Layer 2 of a small transformer language model trained on English Wikipedia (8 layers, counted from 0, width 128). Numbers have three digits each and are written without spaces.
A neuron adds its activation times its output weights to the MLP's output. To switch it off is to set its activation to zero at one token and run the rest of the model.
A neuron's activation on a vector x is GELU(weights . x), where the dot is the dot product.

Input weights of the MLP neurons that the questions are about. A number n stands for (n - 500) times 0.00064.
n81: 695549698640365599651179488894399491782323169643675279505453654440504358611578257488747685596553516426543447536354310543422389478500367430550706330629692599535242305413595546698554646253794345348582612455362520383236594318672372532543355504508409511560471586248540452482539473304703458555194629391603509521326464492298521561648319512398601690542156383536659561466624436424387490266391
n88: 383840576434398259094376619505561439717285319598445612484352623511089446571776408237621386386623478264528434555379538468664616509371579137681816565623639510344470546491483659561272721640768728470379713597295601500741390426567116450505476539572411545384685504224495323564652490361513618468394521580668109532423568423483478540522460474343486441673206409568371662563510509244320747762637
n119: 505453581442497484516492471404493289567529598346422456626402653503500523552555531487327534430458433525505562500519433579505434373698544690255479465388470454514567433586650532688615538432427492655423304239459572605491457370436664669633540494585534467530519595557441563387531486429537420509430503475610592487483475487390748527443458525560406479433492588546579603471515533650787406473506
n130: 256763569530515488443286542712369583404571339446510456282694376715332546570602573458471714451396651569471491433425380054671530583380510173858492713699729824485251605357406630166528408537542550349568626663266358725485504095684426350476388652697271335455439391384495554665259261460509434759339651545907550548445545603345364505648602329265603614419286739444605610642692491217028802473510
n174: 664464527466399447659520424652321433476280175428707454444880487505500385568476610263496885374414413347466448642152479354390410542446349404619662563650807491547343648317546460257514681491669371294521513509429563713394665319732445629454434413224472131484476482485436531536543346366508762539528430293582388413214662430524496609504596651496602627397481440447474409467428674635634723389679
n177: 640466564697476360465590740544379429640398368539295399395471497587463551540726716711506702424602354398428706435544417407471540445308342542394492621588497409621372459402426296479507596660531533320510561622513646292449613579692276565490530766625547463341415511358338443617526424487441569395414407504577510506426586548615438507623472563409503377370479527598477604604469655393431450461569
n195: 520698496451605432204232599537416392425420390391730383509456578505300398554538425361749426576570587321520519489178508524457593435508598282627665462715620346435402606553573573159660466431558611466496620718199398717339521170438288436576617671655223217597461497416529649504536315430535641611747638560533389421558636393391504531466599511285707759461408629483521470601513467342418624447419
n232: 641426602456402609448521224720652268442562355415395400521681478391524474404425348422494334381580471617582455511503529506432481635506533524345495503399619481551530549456391563367528665342590532510587628572503462556328582375535481567581480493633512426561524686574474648311676615461527573431473642446448538401310592601456801442491467431526487494463340323536638373384567454455673375303357
n242: 548539600434241837516568684528645520508504433507450514397672321326448539361477265497371583629157376476745548584536604547739491541591468474439392609800543592500554417541516609541376368595484313562507561475486580427547559618469469280574482345461520550619404468398555299345710510623604566488468545418507288523419400478592588515536523509466297304553425549468486622632514441637451616478528
n286: 386605527591535463476603541423511389611371468562533404562472281471343672606441318547519566744497468506633535593417532616500555646500402637413423549256561417331556343609601401554504597450530557582605414539565434354315527607412356333515487500455515436323554588702296443373528579541518677536494285532373428382487695423532616517436339611545494485578463500657601291527375520446610275425506
n303: 789539464550487326600461641743368512596237220446394529693709542557334552559394454177418345477492318346723395594345487570645544608500487478522686553556574397742469427333677557415495721757413458245635672375434577472600381301555408570586478513504342328523356447293399611443579058309476861705663441675500517455275534417366536558559473595470554617484564608736551566692491621372488404804529
n326: 543569603373500466488317294699500439560465359671398567384485438532532320413552457512289503531534469608570318561653525609313424666527610566474344396282635399336656572494369552593368403533430522594604536494604552469468476365675525623500500437577535410545559621478478605452662559358626536518315388563733534506380520539415629507567390337397531527491302596551597503370493520380524608487571
n342: 554500325596362441468587610568457380346305477244406694366586437543460526606413450433438710680319632400707555579859585533727449438627412598279341522314582736504685294442572619671195652469702268482409788509587523491631529765466567377459302371365567511519596593334433542260635513304627484543773340467351449317372678523592655307535606504489467492516220388500377492821636576607584349505834
n402: 319852453399505472482446568387442224461500469605613529734940196694213625500668326486652500378670678481738320356408500448397572557547646304745560657609625579153287486356413647391370485577650447475087883694533683548239525470753365343509192396124473496447417586474495359555173748510650551588293674604775272570593133439433418345482274557414510477602470428555607643546773539446311532568577
n405: 579458593574619556567347236823505465482679348614522342652663558346485410416461524433449542426352577567614362610473426374540458427650728486391590443344466533500476451529413497469378417629388484621447487408453524525500379311368497574737523471607518412733509535497529599503411561451424555606437622399679461373389442454306552541527413494681366367565581535480671598515601439618531751444334
n473: 466543529274520727277644453351677349487488454284630564255278393311431368550424641449587492609462394504534625766639651508452554470489460496437364661638200802504379485538524568422285548415637566585436500445481419513440345568407450420302512237620439638545603679610465294532679485492518846304571408530328523355274649319546467316346471500558534555559528455587388575500613726535657471562638

Output weights of the MLP neurons that the questions are about. A number n stands for (n - 500) times 0.00054.
n81: 564511577547610471590480707562526546548569563516543344580485450429555446453494508471680451490425686505401663424357416556534207626665555385474589426719529390643331488494287341500584639518611474554607581528443422514456666409512519441479496448505485532508424390503470375447491398412503382458566586391584587484585376579522443271663540483262847633578500535514406369337573273544471380520488
n88: 479576487541348415595446607503375541585503513445454630442463552519535326425567481264627640527520626460543311444549587521294599503284473436487805491496566476397584560480511466497474538515631677489470582566570460452596330580399347429428696672538476742593543175294537544382562558485413517470656526542339419649545583507739573884643426601534725332801130406520312446423369357456406366490372
n119: 396618498540490569577480562548486643469410422464571561514476402461527550500500423519599516560601527446540458419495515398584593548477527374743500522660472594582452600366486481305474522685548401431461601670526483336523502520616308375392400468415488464500498533522355422564546459494526644529529545492454419526476523526544272309575517502480523474553495479452466445488525479399330561495578
n130: 378565473592521616447458636503395561439528500400581433109564495529399397529570567438646522628390421511360500582512477412679625524474427335716567497901422703487342603453442560380662464448629585322432365495424318605478620402680537461365496629417306379520497283403518401563512448534513392549503388493464374566497346358589390966608564368366918612502468626500392516520422372559364670586659
n174: 308441424480670541412502476354377459647428416514601514447416506519547585455448634531387458427636468446451503410469608545570505469479586488544548409385466457562544362482423463607397542584495521480523467547534509535547715671623447445505476505433546371409374457672554586458470487648270524416541480526551702388638548625703338369500586511337479474682548461482511495511565373473518473608492
n177: 489380464470562572666443436474565513357614503535719639551600526373517414397213368167375344647401697644573302657497396506476621405598525504615511428308507698455725693619503704377596324381579500706583370383500213577604411500324715453650444196346493711650552557590572604437503572545570533496582634591432422447486490332456608422324448424518422569618500402356555386452506337536549542545554
n195: 434598371463616558364442605420345551398503500529722447470582470480438487409599485602642571567387481468521476590376741500462539393443556435505505426633484463479539531500451323390575490493532482448477353452381459555416580421391425503449626627628397558498558349262360573505505514649460527611531571556416581559533639447478473979393466515482825599619429421342500484370332464601487564456416
n232: 328646508470397465566531618510440584535432608565532578509445428488490542605505563504554481455430482374412567518443512572548494505545477488408537583721487480496436489524534426395536375491493420583498392474500612508584481502520440465447494525380507600469480411478446500556372285494582498593448362493604470542625396416564368433424609542428483532454607600460419509647561557464385573576536
n242: 523557651500487325415458386529426447426704507520558487644473524462682512517384573372542527393587520469353568444557459388318486566507517457544488541412406503427507418400437400450500659441488495500445477533430465609514438384449649505416545615579468465428500514572539625541420515422644417554429559686456604534435568590582535459518507626415695620491540505502424401388435573586505371641515
n286: 622355516607497540396401373575507587359505524527487482425594593498626316413508398414527498382434522610395436410476402431445478481614553357529498356760500636498534555535492537437614446554579409438459586532452494642564493341540618579490352536443419522683406402406528502537529508516460444538514579481596633599561429540500492390500530413384508391432510480369477653495838375585438532505622
n303: 331629454470568460545598472438370487495534271480419530656400480585464569595548547367384463378546500415727487615582544585484511448461642458428372558367417415690518360285486522374533559648362659568489500613483373513583479486530394593621532489545622379474532267464427538462604478468522678443594524567604555489581608535579397733543413527532379394578550703339508486379419466465511389545458
n326: 430479559563481478533628640383429410390479538430533443677488478529441708570423519512591560486467508430448655400427463513597524470548479347591638556679391579615446406519492567427708589519591488492446550399388402541562469572336518458422474447403463576464427452495464410459377409640466485399578656495360424563557523392555428433356606637582469495483609483498405456545572519659546478448413
n342: 331550390511454566276665534478518522333547398470479538461628381442458530603454708680581491337620563520459530478459554378566382505462625266426642508605583356565425566291398560550667520411442485422521687451236496683580564401575487679360456431461411385423365535687550471596298546557371472563381557618520758434358537422531441458487657540526371550449552503506686524453452448478482651515519
n402: 441662510414674440633406652700400496486452555624626555678459437409603661440317541535648382508413714437465284391315406443200427444411431504678635513569656582531255418423365440620631447653738399454362553449252356530604349435518381595489537287515558339547438525615654497605456514503682554477529630413552458787819366504364431196635371494464623535596449268486456479386786456435405199576514
n405: 458432407484366407478592526386609431571452580439466691533374423473524403625561500542382487495484563565619554520545398439488623562439498498596458610470375552584520595508586532465523576502573519408527483583459571528485473576549431453427492434415573578427502446573535509569502396508563439535533489611435416555472470515529441224471458546446537543439504546523421411617534531365532365568606
n473: 564553601613449448621456517563548636470481426456418579684488410548595460535424611597455544472657490517420447393464548465422452521491496486580433429632587376690548547400480407421516528643643534577490560418323388528621613490606355413465380592597279487426378417402443509517491339529539442655453643494497404459497610598562407466479561498536578558508520601382556463505543369470370461375497

Each question names a token from some text and the token that comes next. It shows the vector x that enters the MLP there. A number n stands for (n - 500) times 0.011.

Then comes g, the gradient of the next token's log-probability with respect to the MLP's output, scaled to length 1. A neuron's effect is roughly proportional to its activation times (output weights . g). A number n stands for (n - 500) times 0.00074.

" ", then "-"
x: 489285528534540506567498525389524566500459491487377513409484512491462493347406506583469499519531451543529435551539515529497522447479474514428455565497418558549468583472487491515475584530559563418531494429502405470513446466424520501411710464475529521525530403528577494545545564528491446524497484487354613545525491484451496520666515514530880447363492411573546460520499510508479440455504
g: 478484499588451478526347504394214699479575714560723631604479287535476472400385738419656428492623309243462505403455492577521380565490468427617513601606476386455375292329344435556487595371389596514732403530532365519654517398534663345630663552407273445366437569595556719456678613377479314501412685496470527641678651351686264579539359448537509528482398579361550573459579594364562698779267
Which neuron, switched off, lowers the next token's probability most? n473

" to", then " include"
x: 418545505543437403557464495495479702452571658520542552474493477410501483549554595417414530553506521476503372519557507467475538454501466442540568468642520438520514522530487530492394450507400510575518403489569492468524485529449337579568793485421625547509473291441575427489496469470454388449418555555576600545565501379463444808632518449542592394456487466512498496516403469450520581580555
g: 359472368583559683540497427417377401506397479420531657564492302469574878673499488597429661501462348378362738474383489537409273550612606493447296547355599623381516494451417517633540347451575227627501591409502636500530420652555458413643553695359663409477580665373495436673429563558387586557652377399646554542555540210418396438560810425590429252554631525323630467496552236712528438290601
Which neuron, switched off, raises the next token's probability most? n88

"G", then "ame"
x: 455184511496419461738594642372552648438548498405419508491538496506598448493515515515465431506408516580522439431570480479422432481503493486419463463456598497524550412555504470631557466442460529532527557548534382559552506537577526533435620407555684508521465234445576549466561531544619527380420529460290542605444485516599521371629592559465650568574438385452441413500478454619407514520514
g: 623408367524343365563574561577427651661630460485348397487332464498505492552534544644542584531222465520569532573549373560457383963382327428608391652466500393599422588754445405512512554551464615576346499634520456306360471421665458704554340501420561677280504429552378345457517719340403521438629576549403416661525620566478474422612470239497394421390561663391453744510351379425649515372886
Which neuron, switched off, raises the next token's probability most? n342

"s", then "av"
x: 461433441437467496470653420450469707497536484505417534473494448487620509399377562696414567475455465706414507310538503366526448473460533432572417572548570441468496600503478478487520492486488489457497421570835467495546580390493442539546706484491704504489485442530520500482448623496451434427432469492478523422527449661551468569456465409518582553425508382556601489602371493526601442417594
g: 558344672445471563631309443536541495317793469437474441442505416463354495550447513531472435484594521623459505485085514665392269612553636472556549590424322498632403608790544387510554568219438481697650447357530428458555491478443712592496588634495567493583408411404399534408658589481652281685436626621506511660272586564368578453217269552671507501603483564684413662291522448218596581524405
Which neuron, switched off, lowers the next token's probability most? n177

"de", then "'"
x: 551237478664553538443489358509536668570632597505544468410395483543464473532463471645494490514503585541398420482467548440480557466531527503420417493468533523489507591488555398580545475603467463534539386540620437471519445447442627470579619553521633537529492321568476475460574667577418533506561531450497582613333696486534566580463222283516460360502490361509434488508373470498511536374463
g: 538449450449530258469471486514586608582407620602702593605629660482461782674551535522415604489484526428692397655433646388475446476404598450604418472495598470493533352283504441366641475265654627453453724175265537619317430527559387649403394626401499590325524752534373596464261407312524364601561464626349304455800457471507744333591384391620593429548617433392504592344498313546540405633599
Which neuron, switched off, lowers the next token's probability most? n405

"\n", then "=="
x: 462353409492423504464551618360439543415471519517539579517504514527415564477442459531662462487508490469492532513541564551519578483502447475493616523616473684468456486457448527492468529504585549509512609547693456438440511684471457424449564515496559608382458303428509429542484589504517423486509606548339408615597463509566381523565462546473713532557496335382466454504563444536382418475454
g: 577471490369400604485322467587393347418473419373508410560512496360302525796396452327497583508520595386370589446639500358528515386449327484629372477634683710621488320504457517474632657267432500635642490345555458395561356580635510589770523525711859438458247542519589388630537716659537637323547488658427619529640692477514451446574195683431398509467562369305668481569518310559451387332495
Which neuron, switched off, lowers the next token's probability most? n402

"vi", then "ct"
x: 557350482536531651533566411456569767521445579466457461585441555441513554537378435536386510403527533537530551501418484518522455356477575691410423503371474476559450568570447552577442448467441466565517522467487500502560634514419457572522732413430679589338455415527479461527490641645486540495443445653415637566429645483463448524636370416549549401493529389367414521469485537511443477461393
g: 461198540564481476429707397497476441704631419609613570332548534546574600475464801601450538434517628537306544558505615209535622546645356625398538487748463559351611535623497329364722367311452295319398398663560496355484565274498320456494528429485753412607486593498467633398435619538233373275727387546529618584564631668355620373505454549493441406536659407499378367297724539522514494552514
Which two neurons, each switched off alone, lower its probability most, in order? n286, n473

"h", then "ur"
x: 456486499459559513538659483573601877452466577497383451469438498461517613427432512676451390410524466607583482440589428532398460522527427499396467487560664412410563420386501526518431401560425436414552436503574449464487504452398533488555631437493598464610422309463479530648524572621467481523503531578467550601539562455534610528602429537507478519467473244473580609405468487600555486570348
g: 468621669488477477427561496673955260484386858464660426668475542465422381519469334473274666660366480472632348528584341504495543366548362269529517278672450518305609573379599649463221313388438259471480594514623358519568462499453530519537608482488573610652453561479525512441515518472611662412670538291463492411385447512298647348451650504719585440493520462642540474634682406448425484637404
Which neuron, switched off, lowers the next token's probability most? n303

"-", then " July"
x: 566201469551523514342567551405500704571497445482471491399471585502544536286494680609477409577561483497527480513615439520487524428536499424377471477388467534456549466458392529527368544487493532492463565469487483422513534735448575438355584560488447529550485295510703474507523631420449439456527553520342597513568489489524436691474550497575594534554456500557434435560368466510575476542609
g: 341456433432518194368389212569420556544267343640474469522504452506579676555721455530512408431609575385648600798351621381577311353450706535606509514249379567436370392497399620779562673478552440548424479516551695451394413730663512746637451454561410605565421519438550518471331331622424397565368530573614516366486627655377412689543371600631580601661514476520579293410398663521303570362404
Which neuron, switched off, lowers the next token's probability most? n342

" 1", then " vi"
x: 506323472609602353704493482532380682487553508498484499464632506485537491436404600442577546483630426501485296475378528480393501343421410395511572522393515490508549571543486449479574490515524550369523463519616442468538583471429518595499588432495561501414464505546485567523474437502549463526487419540427582628485457580554501609603401407493644530402529468458525570495423548509583571497467
g: 606556477321431807299587625491415717610581690359472477594298461408651679695672217470454584404506724463392455358511548645552547520596418621651319469639537400431632643563581319441511473665357397383623417490559581476644459362599333530487632644545493498297414727537577485396545705269380392535413526496356414676592554543647291537335423440599308383686315593373580399508487291444429447434475
Which neuron, switched off, raises the next token's probability most? n177

"on", then "te"
x: 466336482451394550760514484304521601581615489576459497331571510550453478328445581551388491387598433501398467398480500567420386478469540542460478574403548460562523603574529523391536484488391534458587391457614459557400535508412500464340654593540583592462559604532630384535492603517509461489499428544585589531574625542605497554536529363573407501526554465401524556444447518545517499394346
g: 300642645739654595497689591416446529493576448459775451370650532540535669343444179464550478414680721343649285375487499305469360413476461604491539642484360578514423519460636563466754612572366746746557427491613481471676253505404490554496423336377408363568605467495504590385413370543489493518504553557325518626429486478327386469595498420396569102454494526476416394723589653498688532514325
Which neuron, switched off, lowers the next token's probability most? n326

" ", then "day"
x: 457320534543524509636480506489540597536494491492380507450493504508469503368394480571486515489508483568521390547495507498476497471470513492448469575500473541542444597436480518512491553516493552405537495429519406500481457399424500527430723513495537477530535376522561508519499544504523398505464530486507670518438462509417500596719486510522871482361467461537584472485489483498454506426413
g: 603388564368654365518363519557355446657604647354441609536317705209448648493481533645467563479592494640612350242359419659348423258596506550478363674660507438483523363611413263528342600443544472501520442480519561676525575518480220641695567664352574420532171503570461324447666492420658412450447588554627620506658607282346408540447429519657387572677414461614694466368520349620691495459654
Which neuron, switched off, lowers the next token's probability most? n81

"y", then " E"
x: 421388458514429511569523512592564705422504562463494472491486444439532500500445443669444464329570466530459559434523482506338462447571498443415452525520480546569497619532455483452514494481485481561573546402765439512469531437489507474568535440564776365494440340568494517533555580656460445517403381583502555653581452593618432580690507387514384379519472446463557425392441555519669507504493
g: 703643281626386620549342591507426316498459481581452422379494535531772701397470745507382647746610626303550326478393289518523706351418403399507543506530567407392524438380312696460585639420452363439510563491629643496519552500442488357185537476675842510485462597428652576466423587597469339365749578499504408479726392475355399586552647486539582330303483496483403508440476665666613390351332
Which neuron, switched off, lowers the next token's probability most? n326

" Po", then "h"
x: 451406464513437482372506472493561709433582595472652512408625581490567486400323506362524501525481535528462348558482460509475496528498419574473563513390438553533553482512570498456458419589472573481598473501613335561611445469415593520461658438532359548485466432517558503454483499558511460457542555520509530573349466547563504685496434417593594460362553469400475390514386561534437599534560
g: 452749516451622409537375419434380333441524507708560497480640554548711352521534499383499441620593654323584470566192447539509535431319476647303539460664796460322518427611473448513694382477545484509634650557441540543514514586359453478533576631551626285787446410523629675245307353705497416389661424461441477405432117479362564430451702535335539427591715527447377434531708377403599667450469
Which neuron, switched off, raises the next token's probability most? n405

" with", then " K"
x: 482653520536505492420483535526499669573474555554456507450450467493484539495514605521479471514480548502458364596480436542484582502475533436450609498591513470498483670571503508475425519548313514479405448548523509468560530399491416538538718474517427571516415242518633498486408457396547466458480496558585531581481479544554512879635429492439421435469433432540418499514319492477485529469462
g: 312414390609650540718636598454545376554390674317437501437404639501343512287721687574464393370529297380359512546369455539523611455355593536635349350297531376651626409432371591467513721397761419568450733488553452513627368757667568301423345402425580676379543631231674663445442543410494486478478457343545746430630637353294528539468518620560489480473396444489447456468495639506441642778498
Which neuron, switched off, raises the next token's probability most? n130

" in", then "f"
x: 437594540513486462502494523481457648589492495565488546514499499507513401429508556503481484491540534475464452482518564493457503469419514477615531529501468571435515555495482566513465490522456459444475417473504484442561347461465426482505712486495542656465514245527520422461556403477522507427511576551482459487465521541543473956635390431520517519526561511548464553553314538417477477527437
g: 459479464467551318559634595652607399380649331631572190480483559700525402415374586540454515323250530768614301366530541654450831559567329586413799299425580606521440525512399361276377477352506345612533547489440554431266506629359578490365534718587706342545393520584637410460619441462527279486662568474603352421534496567529636398452473401523631533698532382475555597672553238497491451537632
Which neuron, switched off, lowers the next token's probability most? n88

" work", then " "
x: 426521444488549462457518546522469615531512482546579528571545397502541530504517492493529457459443514446431486492560445598558497455535530536407354514468617464606426566597484395374607555480468432392612451473499411529611444587478518460670812559425442337484547266490579470522509473474541461482453556438464578644585545421495440750568572491504546573468536543492544478476357409582484457474429
g: 471255606559584589669359562580303501573622574418769382470615347457537449531365603553584468514491294554466376462518526321461343571727345544557588516577497529702518362443684306428419571773426424631613453512519543440438739549501744430251628473360413807454341678536351619525713386227620393379448439544409381479529665382301553706500425511480636482675445461499691346382379420369499438541532
Which neuron, switched off, raises the next token's probability most? n81

"s", then "o"
x: 490403456450446525497666398486468675536522467500439523469497462467646494397347562682438566489431460705408508336515496376509443459464542455565440570562570413468476553507484468497492492486500488487493383562823467509540570383498418544556740499518698477514513412543507496443443612487463438424440486479533542406515472642540449616463474396525587593417495394531588509593367491520592464413525
g: 462652203458631579565344388372574652336379539602495461596398561386627271354334350522476407686374422488425405622553591310452420573605535605500527341482627393602784429710518618391482563669306512752727430343628470582341392402471638464422522715511671706665386545408512656545471594636520369295442635340222446720491480502441374482428562561293556474612443561503530299490450546540424618621628
Which neuron, switched off, lowers the next token's probability most? n177

"m", then "ing"
x: 410414477491508562443532616555556714473502565551443392499392492569543506410432490565536476333474404487437502509670472475398470407474552430373434488449700352509563590362520493408513520551468465558518392525633483506514549331493546443395684502554723485583592318536471510486528619591513534470544509457514538522544500433628597532582456500483586521419655380394598502468540534553553423406324
g: 331413458378330381567447735495575481464569477831617542632639371474464376851616455557442298559253660667445496403370493570374532437462480492333395506616406537401409547370513518696483340489517603459433512719432567601630448604641525424530351354660446416572290648613520490576581559579585649627709583526457393375501355541580576515433742250450306497385362566399512442356345711487439806316404
Which neuron, switched off, lowers the next token's probability most? n232

"tro", then "ll"
x: 494265451506466478644516482593568575583562528445607592346456574486550534477443568518598493464502511520471597419576548472519591473451443512319524507430426447534383564398411631554479488554505466565540409531649514572482673534373526450533759464594578513410501403473562491594542514565567521449450311535541359486494489540508464497555528225513564419450647460345479423436498460443543449466523
g: 539478318392342267609543485472368530344374616299706567323538516521746440141316472514553310635394606485393357419618540513698722568473669560492561530545559472637597475502471497556686519746618455461318433348537484764532414477490306669643669464504498643485477342583637417490630511411537480497357648282485454493454475760488405605829462353470478409492566645405499537307406542388488436341686
Which neuron, switched off, raises the next token's probability most? n286

"board", then " Ba"
x: 398396414353452429643554547458418788403631561518458590551464380546541613506557505374482360457458474509516453395579570546577496316511532612365482528447517454483394483632648545519527500437349537573469503488418436523518491483535556559494606525584457567554452393527601504514515547465552495389540448500488515485572525576505431671538556560509484543486578483424548330557445417557480486555430
g: 548415506603339728536609513343489569562789706553589613398534699417525691151447444631482455580376647451568329492330511571500469574608366333447342619317445384430453708617288469552461512485423514353639314598571448439515757453359523613430517472615464496442509581398406659428434533380451464541543635398519348611641763770560427533363415535564443628592250510512579515329549223391452288745512
Which neuron, switched off, raises the next token's probability most? n195

" a", then " Bro"
x: 465410522451591523521487641396458534484466501482503432385521497520497511482538521572486616416550513486456451481525497519617586483504505469608562518524541530458498585508488534541507494483454510460482377454540449580591553480520468474528718501522455400449420174522495503538607438458488482511469447538503500480483524479578533802599478398437672508486459395489388550520225468455408594548582
g: 524345608526361393688507657545556595561525647566334543407499654542590570408492570624396511571425375529672334580754454453557454409320390485526320335499382446312587487318425644369460463355606441768577589508577444558565519385582528465370329599441501506406216784474502459509771705404666549633716402415419557326604415590425524548553598295451442443729444593358594265387543523141433596640662
Which neuron, switched off, lowers the next token's probability most? n177

"hi", then "at"
x: 432440564495576433514599514604562475543598576516472517422586602482496614453388427580391428427483434578428492428508563555484477497453551505485422479432564479434549332455368551604575489614529402452555504478563426495528501399489609642488709406611677491415388364511486509582488526573475470467442431595374576581597619401548440587541488650463479433484522391514546487374440368600493373500507
g: 281291565491459466743441521525632443336545686335606444508476391322674627550581460578771511431728451460632354553499192453854618529450479482664606524686510503420640345540583638342299256452425538645469665612440531537446584588721459556670483591317564678586630545431425628437463445434427655518589460302548439397548457354418383464395508303353422575457374401508393639478290555538314579348642
Which neuron, switched off, lowers the next token's probability most? n119

" St", then "ak"
x: 388398480476393525592545565467539664424613547431565463605463424459592508430283455462605471479487615593559514431414513466495522497425529596505447466538479455441554492518502510426560525485540493496545446464639437472442488346474715394490800471509567531499525473501605575467484487453474464495572501428315562471501541555435614602572625441416720564436502417556406478508427450539512518470345
g: 444426259342532490600416404481568405504366493447624357466483479548250478587603595549612445487657502491463436346382283342303398569735580543602422489509546645712421450746502417380721276660596570562583571699535415427536628576687612542550631702625386514441729388322505525374605859470318443536638449518378627642389330267424439348491358719461397514538571372603364470322526490430710490562432
Which neuron, switched off, raises the next token's probability most? n232

"s", then " in"
x: 464398449437491489472637434438462756526522510498405540498495452483609508421337560720418594437470455678432529293556503371527458468446549443591428562541572439458484593514494467500496497504503485471505407566859479505551572416518435546523703490499680484491500422527502502505429620479426425461439456497450513415542457666537458550462458392520558553450515391560614492606364501523582431444543
g: 212499456581558555448537570685470606475584558504467722660598650432550465438362407643597354251389484404425719539541366407430581612221440507349456557415537561450371610460548429629766703435552401345753678414502513480325420682696397703457630451370466521319657492618532594424439490580435250402459461482509483393317491520394375463406747557538535688367635674599431439607446454802457261374411
Which neuron, switched off, raises the next token's probability most? n177

"s", then "es"
x: 513373458449480521497647396478478677495525513500425517443487458472635484409341572713407564485431468692431555339514486370510445473462540472572423565571551432464479579508471468502502507479506480504496389561845481503566577431464458553540717496516720490501534436540501500461434614475440425434445475460484537364521469654541459531459447396505588579436494379531604491608371501528609440401511
g: 431664437318560541459736352665476556528271549552501666558448417730591614451318633585580447486500563335741239478649471576527620517593737540578347718428565448522386572577362436613608453598513728442421519523435391531568673358470273481583656464455448661693195552430488536532481421422703242384340529339374383625323687534452276520354458400670442396429501460475492720501411363668363412486530
Which neuron, switched off, raises the next token's probability most? n473

" ", then "n"
x: 486348532535525512610481514457513597538481461496381513452488519487463508366423479529490500498519467558524390543504516500488511448459503488468478570498464527548455572437487496512485561541509549415534506432525399484496450405450502518440747490492542481530530358523579494526515545508506452502486536476480633549439493513419483641697519490525886474361465457542543489484470493487453502440442
g: 462553504408527536532490532642560568490576655660398503621503692394614623370526345394653428392443478628519686438354415636295399454642341629824450561375378313627460637609504605464411391449374656503576408308562562596508596540570612527667508417594478423273531479311373319579567442385633405367506639672311639386617146362627323565468607291679603472402634318409449613438496290557733668438428
Which neuron, switched off, lowers the next token's probability most? n81

" ", then "ro"
x: 466362529539522489613473523460522636544491467507371509469505508504458501363419473553498504476536470551531383522503510497488512456461504483473480569489479539542450597445485495499509553535497552402540497437526398492474461391467491516432739507480523474523517372521573491542516548516497434513476528474493641550427490528410483634716497487530867453363475456555582486486473493481455505439437
g: 557290554318405564482275622439352341494596452479426736392719305459566539540424630458398484653621392710649533447393337625521383308537432505549589526570472620592598478297668584413589616590413723674508440413604533470352490467488589446397505508358442374438260492246337402502497549499373605451487490409362516755529459623643734442507512516377732764507610550350592465455565516648262853327502
Which neuron, switched off, lowers the next token's probability most? n130

" a", then " short"
x: 433409512437559497513497655396462606507465500481484445427518516531479508485541509558475637381556518466455448445545523494613579467491505447633584515522571535446491584502512548530512495493441511436485403461517448596611533465522462474502720493515435399443411166526487501566599440461474472529471447568485520495469510497555530788586491408449633495505466409512405561547250467456385585586610
g: 463578610565703265458438418503254275772357475550425431463449438516614573551511515534587449501602684511512557545451508680692462578439620559430455634503544484713588413245445393711335437558450507447696463513473475719398615414457548367778547516625623408527407331638459293577425290432405472681477619683369535579305425356284418485582380776407495784431381510559277444526486437570576504215623
Which neuron, switched off, lowers the next token's probability most? n174

" for", then " Go"
x: 434559523516485469573550484402488645465474445522533510552457520505508475475598530533396494518537561485487445553480508440538622454488503514511502534613470516444433449548522548547452506496347550476507548544564524436541511400448480431536706426430496567513467297514575458498456504490562431384492587651493439640453500495514504925561515457505549446469436386551471446565269502390414517543451
g: 474404321455643578517299520555542715559510447419494584421529747540180471347664538573461497412185340428396399676323423623633480618504276394451330457397634337587517573460323638540606688388528287421413682569488608713721553453558511484433401486420576672656545568212482701529522613483412552500408347324604422451767423579694437482394650529560472445564425481457517310479392449586565599699701
Which neuron, switched off, lowers the next token's probability most? n130

",", then " their"
x: 607495505511515463513517578544414735532436520556517483442487509491550541435477465499520525482458479526451425487461520462453446586457536501544569481565574356515557575468497551587524508478515514506550568448610540520483420467484481539505605516482416511469476327509524425544457497515482495516476537524312470594435514507426549831572430451594600641520484315524437372401187499509527563464428
g: 477579957520417430608351486460441504359472635574433567380397350452507596510491543621492411635600323256475371529495558507378582334505574497562516655667438456658483766613446407403551545344411492336626476576506523419563419479337436655648575512418533633571409234471752439684465370588396404483204692589559654824634493383716381677385609531426528396424480462327466344604433373414503332673494
Which neuron, switched off, lowers the next token's probability most? n303

"la", then "d"
x: 456340482575548488490482426528586655512445613378556462460485521526474585287469523664439510321487514601343432513501580433563580635394422607481455578452459533489493475508514488519571499491507528585435327578509411474562613547483545580522739490470651595480438377520478437530501569597543440466507451563475625539531600570500554562411556304521495343507415460406502471325423468485471504470591
g: 485457527492456627637517452442542399257418543478598585523581489308310368667397577477443531454570426411549455696407529582505604465587347736494417537340376425562758405468370716537276442345442335690280433609504343422809670489358516391531458472367401568612564578459568478352509390313527497573385487803432617708524644565540687532579404830246523525563378481627726342642467586484427315623429
Which neuron, switched off, lowers the next token's probability most? n130

",", then "000"
x: 587455493502547475516488578529449740492471557562529460408474513481584568449520479467538520501483457553416442511489520475449439601455538548498542456551529376505566514494478569655531510433527486524599540465629539478515398432492506543532557532473435578457459387523569416558374498488488443466445513539265493529471491535419559761564416410619557661537471330543411367410222530522517574462438
g: 560464813641353487457484259500630616280578479356667486504491491507649558528322556579630486384596499604465504392414593342268443402440270526404661643421381423588540365379353532399536449536492553561459422597540207527510553268284435411652807448579645676470676347655416395608446579528634472365349342671705590484661557555488388463490341352622552610437731329531708501599425598690568375460453
Which neuron, switched off, raises the next token's probability most? n242

" several", then " de"
x: 468434504534528478575469539469390500514547434472559542534523570474517483439532536445438402440585491528509537553476529508512512432464574373522491527581467512570528568489566488454516529506420488486502415542548473532569533433571448504536851551517498408440531316521497512517535346533432563508560583521502519508513455458545402898501501524435535487443461380557447461451300354498491454586547
g: 731390405471409741401503450489446477477413547437396332548736384442431385637418600713488650522536595683366340544337505640567488597713296565542545525576408462726430658564519662597478456517436467477266494522383533652552422368689334590585467316463721533159470367604379488598358484317402526376669474658506426412438586624665411488534719177639589314678540469482228504571468477533617553370476
Which neuron, switched off, raises the next token's probability most? n195